Layer 3 of a small transformer language model trained on English Wikipedia (12 layers, counted from 0, width 64).
Take only the direct path to the model's output, skipping the later layers: a vector added to the residual stream pushes a token's score in proportion to its dot product with that token's output vector.

Output vectors of the tokens that the questions are about. A number n stands for (n - 500) times 0.009.
"oth": 420 505 451 549 464 444 610 447 449 464 437 482 585 586 413 471 402 479 425 533 791 516 551 408 454 531 602 381 658 346 377 442 495 529 494 354 439 494 507 480 365 566 565 464 494 440 636 489 550 547 603 521 516 510 479 364 273 468 641 666 578 534 598 669
"ort": 478 451 442 368 498 454 558 367 525 649 512 472 555 504 430 558 338 314 378 471 491 471 580 444 397 507 551 543 497 518 523 516 470 539 540 528 423 459 611 521 557 506 539 403 474 447 608 509 527 577 511 484 506 438 543 540 515 410 556 610 593 563 571 563
"é": 545 456 431 435 482 500 541 392 493 479 552 586 583 554 519 477 521 433 475 507 628 383 550 448 479 522 491 429 459 458 465 433 514 446 598 574 459 488 565 574 490 394 469 416 555 433 535 534 526 543 474 501 507 408 531 516 530 430 567 545 507 496 612 560
"President ": 373 488 486 599 444 455 648 454 464 687 483 523 531 461 499 444 357 408 415 384 617 386 583 387 513 647 569 415 607 447 601 366 353 576 546 552 403 464 530 502 398 495 468 521 623 435 515 525 551 500 580 355 522 447 522 562 562 520 573 551 597 508 603 400
"crip": 573 404 251 442 438 655 649 363 508 617 425 465 477 321 360 445 341 566 276 430 634 558 548 274 360 629 515 492 607 579 521 355 343 419 391 544 469 568 650 471 615 550 475 552 538 387 617 553 440 741 549 409 512 439 720 508 408 526 642 572 673 764 485 391
"asketball ": 415 411 469 410 456 581 587 376 550 560 370 631 567 436 321 507 424 593 450 401 647 441 615 208 390 496 643 368 495 447 672 448 499 521 576 588 305 532 512 503 396 437 527 560 455 536 598 622 533 551 536 479 536 595 528 557 402 454 482 635 523 553 636 448
"ations ": 428 351 384 487 516 460 597 397 546 577 518 469 500 575 525 546 604 490 392 454 543 356 467 386 369 621 648 433 599 556 509 445 415 614 439 595 460 577 431 558 260 576 432 505 634 440 623 500 548 619 449 446 517 564 626 533 460 384 541 570 364 517 661 395
"ampionship": 319 332 509 482 209 517 975 83 354 932 252 589 522 215 326 283 302 465 191 428 810 561 638 133 128 837 622 420 607 495 680 148 193 609 464 756 123 515 802 614 176 392 704 567 516 266 702 681 443 926 808 330 611 503 762 419 203 336 683 946 554 898 739 393
"exam": 618 457 357 487 483 453 658 445 380 618 558 465 453 463 424 426 445 477 498 447 570 464 528 316 419 543 463 536 597 424 542 389 383 547 404 523 544 456 525 561 472 516 592 607 411 455 619 525 483 603 543 312 507 464 557 597 430 466 584 654 543 666 545 504
"earch ": 542 464 412 403 427 517 582 352 503 615 523 625 501 413 459 486 426 496 463 406 561 407 497 447 455 499 692 408 600 538 555 413 360 506 503 536 464 459 483 577 495 607 562 452 382 476 506 577 414 540 499 434 509 565 671 494 442 446 629 673 562 538 545 404
"though ": 489 339 531 611 517 387 777 444 293 574 482 503 764 443 455 511 478 618 268 469 756 462 683 330 430 679 479 516 489 619 676 409 319 566 409 457 272 489 564 620 219 696 365 532 529 416 591 530 433 604 360 439 522 558 674 317 331 542 535 702 352 569 593 416
"., ": 538 546 458 538 538 441 658 343 497 557 388 416 458 301 534 539 397 534 391 432 580 425 433 559 442 533 377 562 427 525 489 502 408 568 630 510 466 549 577 563 391 555 605 460 418 517 533 551 522 508 498 454 539 467 627 601 425 496 476 668 530 504 595 425
"Preceded ": 377 516 463 648 384 472 765 374 535 629 432 508 390 452 364 372 353 357 422 330 652 505 468 336 517 649 540 520 628 397 624 440 431 512 647 436 536 393 396 640 378 481 608 606 635 487 547 550 425 503 649 381 504 362 533 563 523 349 542 631 487 734 569 546
"first ": 562 439 590 421 401 502 517 496 504 645 631 504 624 500 353 493 345 358 392 425 564 447 517 415 452 619 490 507 486 492 587 405 458 483 541 479 333 560 505 525 524 526 456 447 500 544 593 432 490 517 522 472 520 579 498 522 455 575 533 572 490 648 423 596

Output weights of attention head 1. The head adds the sum of these rows, row i times number i of z. A number n stands for (n - 500) times 0.00064.
o0: 222 383 592 671 342 373 453 715 438 585 217 600 625 277 659 533 236 804 290 494 707 702 509 569 298 816 711 42 660 572 457 397 545 422 489 738 496 599 695 294 210 584 544 592 457 410 484 567 378 324 478 550 589 738 607 533 479 546 466 396 622 308 515 484
o1: 399 413 683 554 452 674 535 488 475 526 472 235 592 436 488 373 436 402 512 410 604 561 716 584 387 366 691 638 428 759 601 484 288 403 449 417 411 431 468 433 355 451 415 339 681 543 552 346 635 340 330 524 638 550 559 585 678 579 524 474 522 568 501 467
o2: 659 449 542 588 490 578 552 507 390 546 357 306 266 416 606 400 412 369 616 424 481 415 475 449 572 616 523 498 646 662 528 466 516 531 536 563 554 526 406 582 541 653 450 400 567 550 510 511 577 386 303 575 623 732 605 522 402 438 453 635 333 396 473 453
o3: 612 543 294 561 614 326 669 534 471 579 469 545 583 346 712 523 439 567 457 453 578 561 403 520 316 411 439 147 324 521 471 393 575 406 477 524 463 594 485 477 495 613 689 467 455 530 462 471 436 470 441 503 781 582 540 516 418 418 532 358 678 349 595 543
o4: 593 736 587 460 347 484 282 320 610 372 544 474 415 382 252 438 329 382 682 307 549 502 467 369 796 582 473 722 568 448 482 797 529 616 626 639 521 468 467 438 694 450 392 468 415 541 580 554 635 599 442 388 467 538 535 561 507 543 344 737 227 631 530 296
o5: 609 467 394 404 561 385 589 578 605 291 601 440 311 534 280 647 652 257 626 600 481 411 414 464 801 595 499 788 464 387 529 682 625 480 485 504 555 388 471 578 654 515 404 383 430 606 391 547 637 553 506 373 484 399 443 516 479 374 569 469 394 456 728 555
o6: 438 651 521 686 469 417 598 291 563 340 358 525 333 331 320 291 353 385 338 684 605 248 564 457 577 512 511 685 380 556 479 667 504 432 652 469 414 408 600 741 490 678 367 471 503 496 433 458 612 468 549 683 695 693 674 613 612 408 337 485 251 627 513 509
o7: 621 566 604 334 402 690 646 407 596 375 603 534 519 508 370 467 105 437 749 549 470 482 524 533 708 410 473 849 257 552 520 540 599 502 648 516 545 429 254 498 703 562 363 257 449 398 461 525 830 419 408 328 284 632 580 526 659 552 495 418 528 548 586 566
o8: 535 609 330 504 510 472 434 630 396 560 650 598 580 458 568 575 383 556 365 289 626 397 632 440 601 614 572 326 866 521 438 364 430 547 281 479 450 404 455 569 546 512 741 647 427 416 409 389 255 467 541 443 595 631 358 476 256 545 674 659 458 625 204 666
o9: 324 584 479 567 470 297 558 361 565 395 351 625 547 328 647 461 508 625 409 610 487 516 608 464 499 554 550 331 423 438 291 523 661 606 563 736 523 581 482 555 431 477 535 308 534 268 592 499 648 511 620 566 479 565 571 354 523 558 614 506 331 350 603 462
o10: 388 606 511 342 726 787 661 494 666 314 779 422 474 846 204 356 512 153 387 515 421 245 664 242 752 500 542 764 532 476 357 756 525 423 530 480 468 386 334 684 675 494 278 391 563 562 441 324 625 686 685 449 361 315 467 444 479 396 412 591 474 701 464 453
o11: 475 744 495 739 483 284 729 535 413 262 343 561 500 252 467 238 442 507 267 603 609 405 488 537 435 477 435 375 425 586 285 574 527 477 539 484 451 713 712 658 436 654 468 163 608 456 628 461 453 448 590 653 641 637 763 391 549 458 305 461 558 576 499 378
o12: 698 487 643 541 581 627 638 783 335 509 762 419 668 663 528 557 635 570 509 523 524 478 451 419 426 300 466 350 476 539 322 339 380 561 472 529 487 450 441 476 687 358 488 591 503 581 562 449 324 470 455 416 427 372 515 261 512 324 555 355 607 492 377 512
o13: 477 653 516 676 399 711 445 555 343 667 351 164 543 211 524 412 335 427 524 288 569 621 391 276 492 440 554 358 708 555 500 516 404 571 435 500 518 529 662 417 392 479 635 601 507 431 716 410 571 635 451 535 290 590 446 712 509 720 620 490 421 563 494 736
o14: 583 341 825 596 420 624 422 312 396 505 421 439 493 332 378 511 399 530 642 490 617 637 682 682 413 531 623 493 652 479 422 571 487 553 389 575 370 464 518 249 530 425 400 709 518 581 507 577 576 319 291 543 620 471 436 470 465 634 628 487 384 580 462 520
o15: 677 501 480 437 396 735 319 581 692 378 701 477 425 480 550 574 536 156 646 493 360 540 415 388 685 391 444 720 525 417 566 640 608 592 556 460 580 405 363 748 733 368 419 245 498 569 596 583 800 637 281 382 262 304 431 560 542 446 576 602 494 527 589 371
o16: 203 575 374 503 510 694 376 255 610 536 446 562 451 575 508 440 473 349 607 416 589 482 620 366 492 539 524 798 503 557 617 375 537 577 456 536 475 456 430 261 471 516 662 417 498 425 462 575 705 563 413 481 408 587 428 608 494 834 538 589 270 640 381 373
o17: 488 575 459 445 460 699 497 330 624 314 677 547 465 526 331 533 610 335 658 691 491 347 474 356 643 263 524 914 376 538 490 477 499 526 617 320 310 440 504 536 526 532 467 346 564 616 546 443 427 622 671 407 429 263 515 538 515 537 482 500 368 628 546 591
o18: 721 561 403 423 585 608 682 720 617 215 680 392 365 587 522 445 579 268 500 613 379 290 263 495 647 148 471 777 439 450 597 437 623 500 531 371 616 501 435 688 709 705 489 321 459 486 514 525 652 594 455 377 323 303 666 520 611 466 399 412 604 613 387 474
o19: 415 476 397 594 544 359 448 532 412 822 509 655 546 468 616 496 586 724 322 370 547 619 444 518 414 855 480 26 792 470 441 415 636 469 604 540 506 510 621 428 445 615 639 748 357 454 498 538 387 583 466 602 474 614 494 441 310 565 401 427 486 250 444 385
o20: 695 465 293 291 462 469 322 761 479 337 622 450 463 678 559 642 613 603 611 486 553 546 440 416 479 434 515 452 598 332 613 489 773 531 386 421 529 405 506 490 699 510 506 592 449 650 345 576 603 452 219 395 399 404 357 419 488 422 733 600 548 480 488 609
o21: 566 525 615 605 514 396 723 244 410 501 275 394 463 383 332 515 269 653 542 451 535 443 402 469 403 663 437 516 420 667 478 688 376 379 512 629 363 510 553 444 398 546 464 592 450 610 573 557 411 410 386 502 818 688 570 579 463 475 403 515 449 709 450 538
o22: 323 485 483 375 516 510 622 592 554 343 534 646 447 584 507 504 452 641 693 689 312 439 631 475 711 680 459 604 363 235 445 545 623 525 351 579 762 472 355 345 537 511 348 421 587 338 344 493 621 467 559 607 525 460 429 382 428 592 517 537 503 488 595 560
o23: 418 388 634 480 484 649 326 368 550 653 473 323 638 417 544 508 518 599 438 228 476 448 641 548 466 612 596 299 708 530 560 264 483 536 444 597 580 584 721 321 483 444 669 508 579 393 491 535 499 465 341 605 448 707 496 424 265 729 505 635 326 528 512 442
o24: 534 661 524 357 608 462 376 490 457 360 459 546 481 585 459 599 629 545 505 575 377 435 601 372 530 530 553 555 472 442 309 596 615 680 558 634 515 523 348 515 552 276 410 367 494 337 618 631 621 604 473 536 450 451 457 407 434 420 572 579 572 519 493 575
o25: 498 434 517 517 487 386 445 616 584 562 287 379 562 457 736 669 542 521 335 403 531 564 362 424 300 525 603 128 566 474 506 481 689 354 566 535 560 647 550 492 609 558 499 427 498 611 433 459 531 376 374 491 412 698 597 409 492 446 683 556 526 333 578 599
o26: 662 432 622 431 524 774 403 688 531 498 709 345 552 591 448 592 664 294 555 475 448 430 255 436 634 278 440 474 745 468 596 438 533 466 517 489 572 594 422 535 671 514 493 542 418 645 567 522 444 559 310 435 228 337 413 450 483 520 550 536 669 449 416 519
o27: 588 285 443 537 363 385 598 424 409 414 584 448 543 552 517 460 639 603 465 597 517 731 422 562 366 499 366 593 574 552 452 532 526 418 413 369 493 388 704 436 411 445 422 512 413 592 462 449 514 538 515 554 633 597 408 389 522 620 506 585 464 535 414 610
o28: 542 696 405 534 482 346 587 399 395 491 430 456 394 655 328 262 410 614 425 406 409 508 387 602 589 393 496 621 302 569 450 417 493 522 487 291 544 588 718 597 449 755 565 483 506 385 499 324 537 578 706 571 445 672 625 571 529 564 374 397 431 497 606 544
o29: 443 340 453 621 541 273 421 493 292 605 316 572 517 413 720 699 791 785 379 591 522 670 452 533 238 757 438 215 633 574 493 387 473 336 402 592 488 522 737 325 171 381 651 692 559 433 621 660 239 461 549 692 718 500 261 496 285 457 618 461 547 388 450 690
o30: 460 533 380 567 431 475 479 324 302 453 375 499 448 496 586 350 555 642 248 555 532 459 442 394 493 694 553 261 637 508 366 629 547 543 568 457 693 495 615 668 582 547 567 574 698 363 554 379 577 483 487 615 649 637 562 490 448 430 416 497 469 420 508 393
o31: 588 573 531 573 365 553 499 518 461 307 499 595 622 562 524 524 450 544 672 408 526 388 588 519 519 540 523 478 554 628 686 440 295 589 358 440 411 512 515 667 521 537 532 489 486 437 489 531 224 497 301 537 570 517 308 454 658 450 387 657 373 589 186 358

Each question shows a token from some text and the vector z that the head gathered there. A number n stands for (n - 500) times 0.0035.

"s ": 592 377 418 474 501 407 616 569 664 347 459 532 602 659 346 498 399 429 642 483 441 588 488 464 344 490 575 411 574 493 718 516
Pushed up most: "crip"

"| ": 521 460 502 517 541 446 477 396 476 614 534 562 617 472 516 537 400 456 484 476 543 522 539 532 633 535 551 481 445 608 513 525
Pushed up most: "oth"

"em": 470 587 494 485 455 499 558 543 647 416 553 499 573 487 474 546 508 465 608 410 537 428 392 468 405 514 484 546 496 354 531 486
Pushed up most: "first "

"d": 645 535 496 469 481 476 576 474 482 496 502 525 506 509 504 497 420 464 477 515 465 499 448 483 513 564 526 500 447 515 527 528
Pushed down most: "exam"

"200": 581 410 499 577 319 491 428 393 526 460 474 454 532 442 374 452 480 460 528 631 688 421 522 456 606 521 477 521 505 714 557 422
Which two tokens does it push up most, strongest first? "oth", "ations "

"ish": 540 447 471 424 558 532 580 560 473 419 547 587 448 577 422 475 481 427 591 476 395 486 513 473 403 536 533 533 606 381 648 491
Pushed up most: "Preceded "

"2": 597 551 481 599 622 543 540 493 455 547 548 437 490 533 498 515 564 524 420 484 655 477 427 403 532 565 460 520 440 512 427 461
Pushed down most: "though "

"art": 587 506 443 456 437 496 527 561 641 479 458 593 591 561 315 457 375 405 493 525 389 404 499 391 426 452 517 413 519 367 576 512
Which two tokens does it push up most, strongest first? "President ", "Preceded "

"irl": 405 568 432 478 540 564 581 493 477 402 608 548 487 580 400 647 467 539 444 415 551 476 387 276 435 409 415 550 468 394 510 468
Which two tokens does it push up most, strongest first? "Preceded ", "ort"

"years": 557 418 383 533 556 490 505 532 631 544 448 477 530 567 414 484 556 469 578 550 590 461 457 483 485 532 493 414 506 453 438 518
Pushed down most: "though "

"ic": 480 490 495 573 514 507 520 530 524 423 498 581 449 556 473 565 469 483 569 523 502 515 498 524 446 500 495 514 571 473 469 444
Pushed up most: "., "

"anc": 539 450 461 487 560 525 549 537 686 504 448 558 576 432 388 499 497 402 632 535 573 556 426 522 478 511 517 476 487 437 494 568
Pushed up most: "earch "

"first ": 451 526 498 572 456 509 401 424 520 478 433 499 554 569 423 500 470 469 509 508 477 460 456 520 517 436 534 455 499 541 470 468
Pushed up most: "exam"

"to ": 441 525 499 534 470 527 424 435 502 470 466 495 535 563 433 534 475 505 544 465 496 454 463 516 510 438 545 486 496 526 444 479
Pushed up most: "exam"

"as ": 558 471 424 517 519 451 520 500 550 507 460 526 511 484 422 470 543 515 539 577 536 467 384 455 446 491 480 427 471 445 310 538
Pushed down most: "ations "

"on ": 562 426 447 497 474 424 514 490 571 407 501 487 526 540 489 497 455 503 540 519 537 514 522 496 434 531 537 501 507 502 523 553
Pushed up most: "crip"

"go": 556 460 390 485 529 485 565 510 683 498 462 561 570 472 377 456 470 444 612 534 540 521 396 479 457 497 488 471 527 422 479 594
Pushed down most: "ations "

"F": 686 540 471 484 440 477 576 469 476 603 518 521 518 508 535 499 451 499 451 539 402 479 473 544 510 588 563 491 392 557 493 531
Pushed down most: "exam"

"ient ": 549 499 429 460 520 496 565 519 738 484 487 575 580 454 364 429 466 407 649 498 519 551 390 496 459 497 470 515 558 396 520 586
Pushed down most: "asketball "

"inner ": 496 441 472 524 521 460 489 436 451 616 605 617 575 410 419 610 441 422 541 518 459 474 576 590 567 540 594 393 354 536 482 461
Which two tokens does it push up most, strongest first? "é", "ations "

"c": 553 555 496 534 420 480 498 513 494 473 522 558 505 440 422 551 506 533 561 512 492 550 410 477 384 494 507 509 447 436 435 661
Pushed down most: "oth"

"ent": 561 476 529 513 468 489 518 477 589 443 524 513 515 483 402 504 492 471 620 561 548 511 449 522 488 523 542 481 507 484 503 532
Pushed up most: "earch "

"ay": 553 550 572 474 505 440 487 471 425 501 541 433 525 467 377 513 541 502 520 518 463 459 433 537 499 500 543 529 453 459 454 512
Pushed up most: "ations "

"arriv": 482 462 457 575 468 349 636 369 495 571 458 671 484 403 519 444 321 582 550 352 417 327 537 472 360 400 472 423 583 337 446 480
Pushed up most: "., "

"-": 456 477 676 588 452 527 501 313 511 625 645 591 594 476 328 651 444 459 563 551 606 466 486 610 630 579 509 486 444 600 660 428
Pushed up most: "ations "

"s": 675 395 411 544 354 403 560 517 662 454 483 557 492 577 448 442 482 465 657 649 532 500 532 510 468 565 563 454 478 498 668 710
Pushed down most: "ort"

"prov": 515 506 436 475 472 489 520 447 539 618 470 511 489 452 539 509 417 543 470 384 492 327 509 528 496 517 460 479 529 453 466 489
Which two tokens does it push up most, strongest first? "é", "oth"

"ro": 315 602 471 605 402 548 464 366 646 432 585 493 574 625 356 590 469 555 520 430 456 353 422 436 454 321 440 508 587 502 534 412
Which three tokens does it push up most, strongest first? "exam", "Preceded ", "ort"

"k ": 517 552 597 544 509 550 522 371 507 574 653 578 532 478 324 569 518 469 494 517 601 403 491 546 557 564 466 574 493 526 601 418
Which two tokens does it push up most, strongest first? "ations ", "oth"

"so": 514 440 408 514 458 435 513 483 577 434 550 491 536 531 496 491 489 507 510 483 524 509 525 468 444 518 504 498 503 466 538 558
Pushed down most: "., "

"\n\n": 595 495 492 545 532 485 549 481 548 451 412 537 411 578 515 475 531 438 573 561 575 551 495 481 417 511 475 504 512 515 521 527
Which two tokens does it push up most, strongest first? "ampionship", "though "

"- ": 661 529 485 540 419 461 528 378 545 470 393 502 494 516 568 434 405 421 495 584 604 483 354 543 546 618 550 547 433 646 492 459
Which three tokens does it push up most, strongest first? "ampionship", "though ", "oth"

"re": 496 475 466 498 471 468 550 438 568 569 504 554 559 431 542 529 408 521 537 434 545 366 528 460 510 466 469 473 508 436 552 537
Pushed up most: "é"

"th": 437 584 340 612 398 235 554 432 609 418 517 511 637 325 290 368 605 548 602 427 567 592 267 487 509 555 343 440 487 472 163 754
Which two tokens does it push up most, strongest first? "though ", "ampionship"

"this ": 489 489 494 523 503 512 489 498 530 467 491 576 452 545 463 546 462 473 525 505 503 485 515 547 505 518 511 503 560 493 486 465
Pushed up most: "., "

"sp": 502 500 395 579 395 427 543 513 587 486 545 584 614 433 346 418 435 439 568 500 420 526 583 486 458 563 494 497 461 413 574 546
Pushed up most: "though "

"V": 511 527 466 484 414 536 525 529 436 577 504 539 510 511 402 513 446 452 489 463 321 466 522 584 442 551 571 479 483 441 531 437
Pushed down most: "exam"

"men": 440 528 438 536 446 483 468 466 509 488 492 530 571 552 365 492 466 545 559 482 420 461 415 464 502 395 518 462 564 500 440 526
Pushed up most: "exam"

"lar": 608 592 401 447 417 348 580 497 734 386 456 640 590 434 258 370 316 233 476 613 438 344 449 359 519 432 491 342 468 343 559 549
Pushed down most: "ort"

"Mod": 589 517 452 533 448 438 545 416 571 483 478 546 561 488 454 455 460 467 542 535 554 486 439 504 526 551 507 524 462 547 470 509
Which three tokens does it push up most, strongest first? "ampionship", "though ", "oth"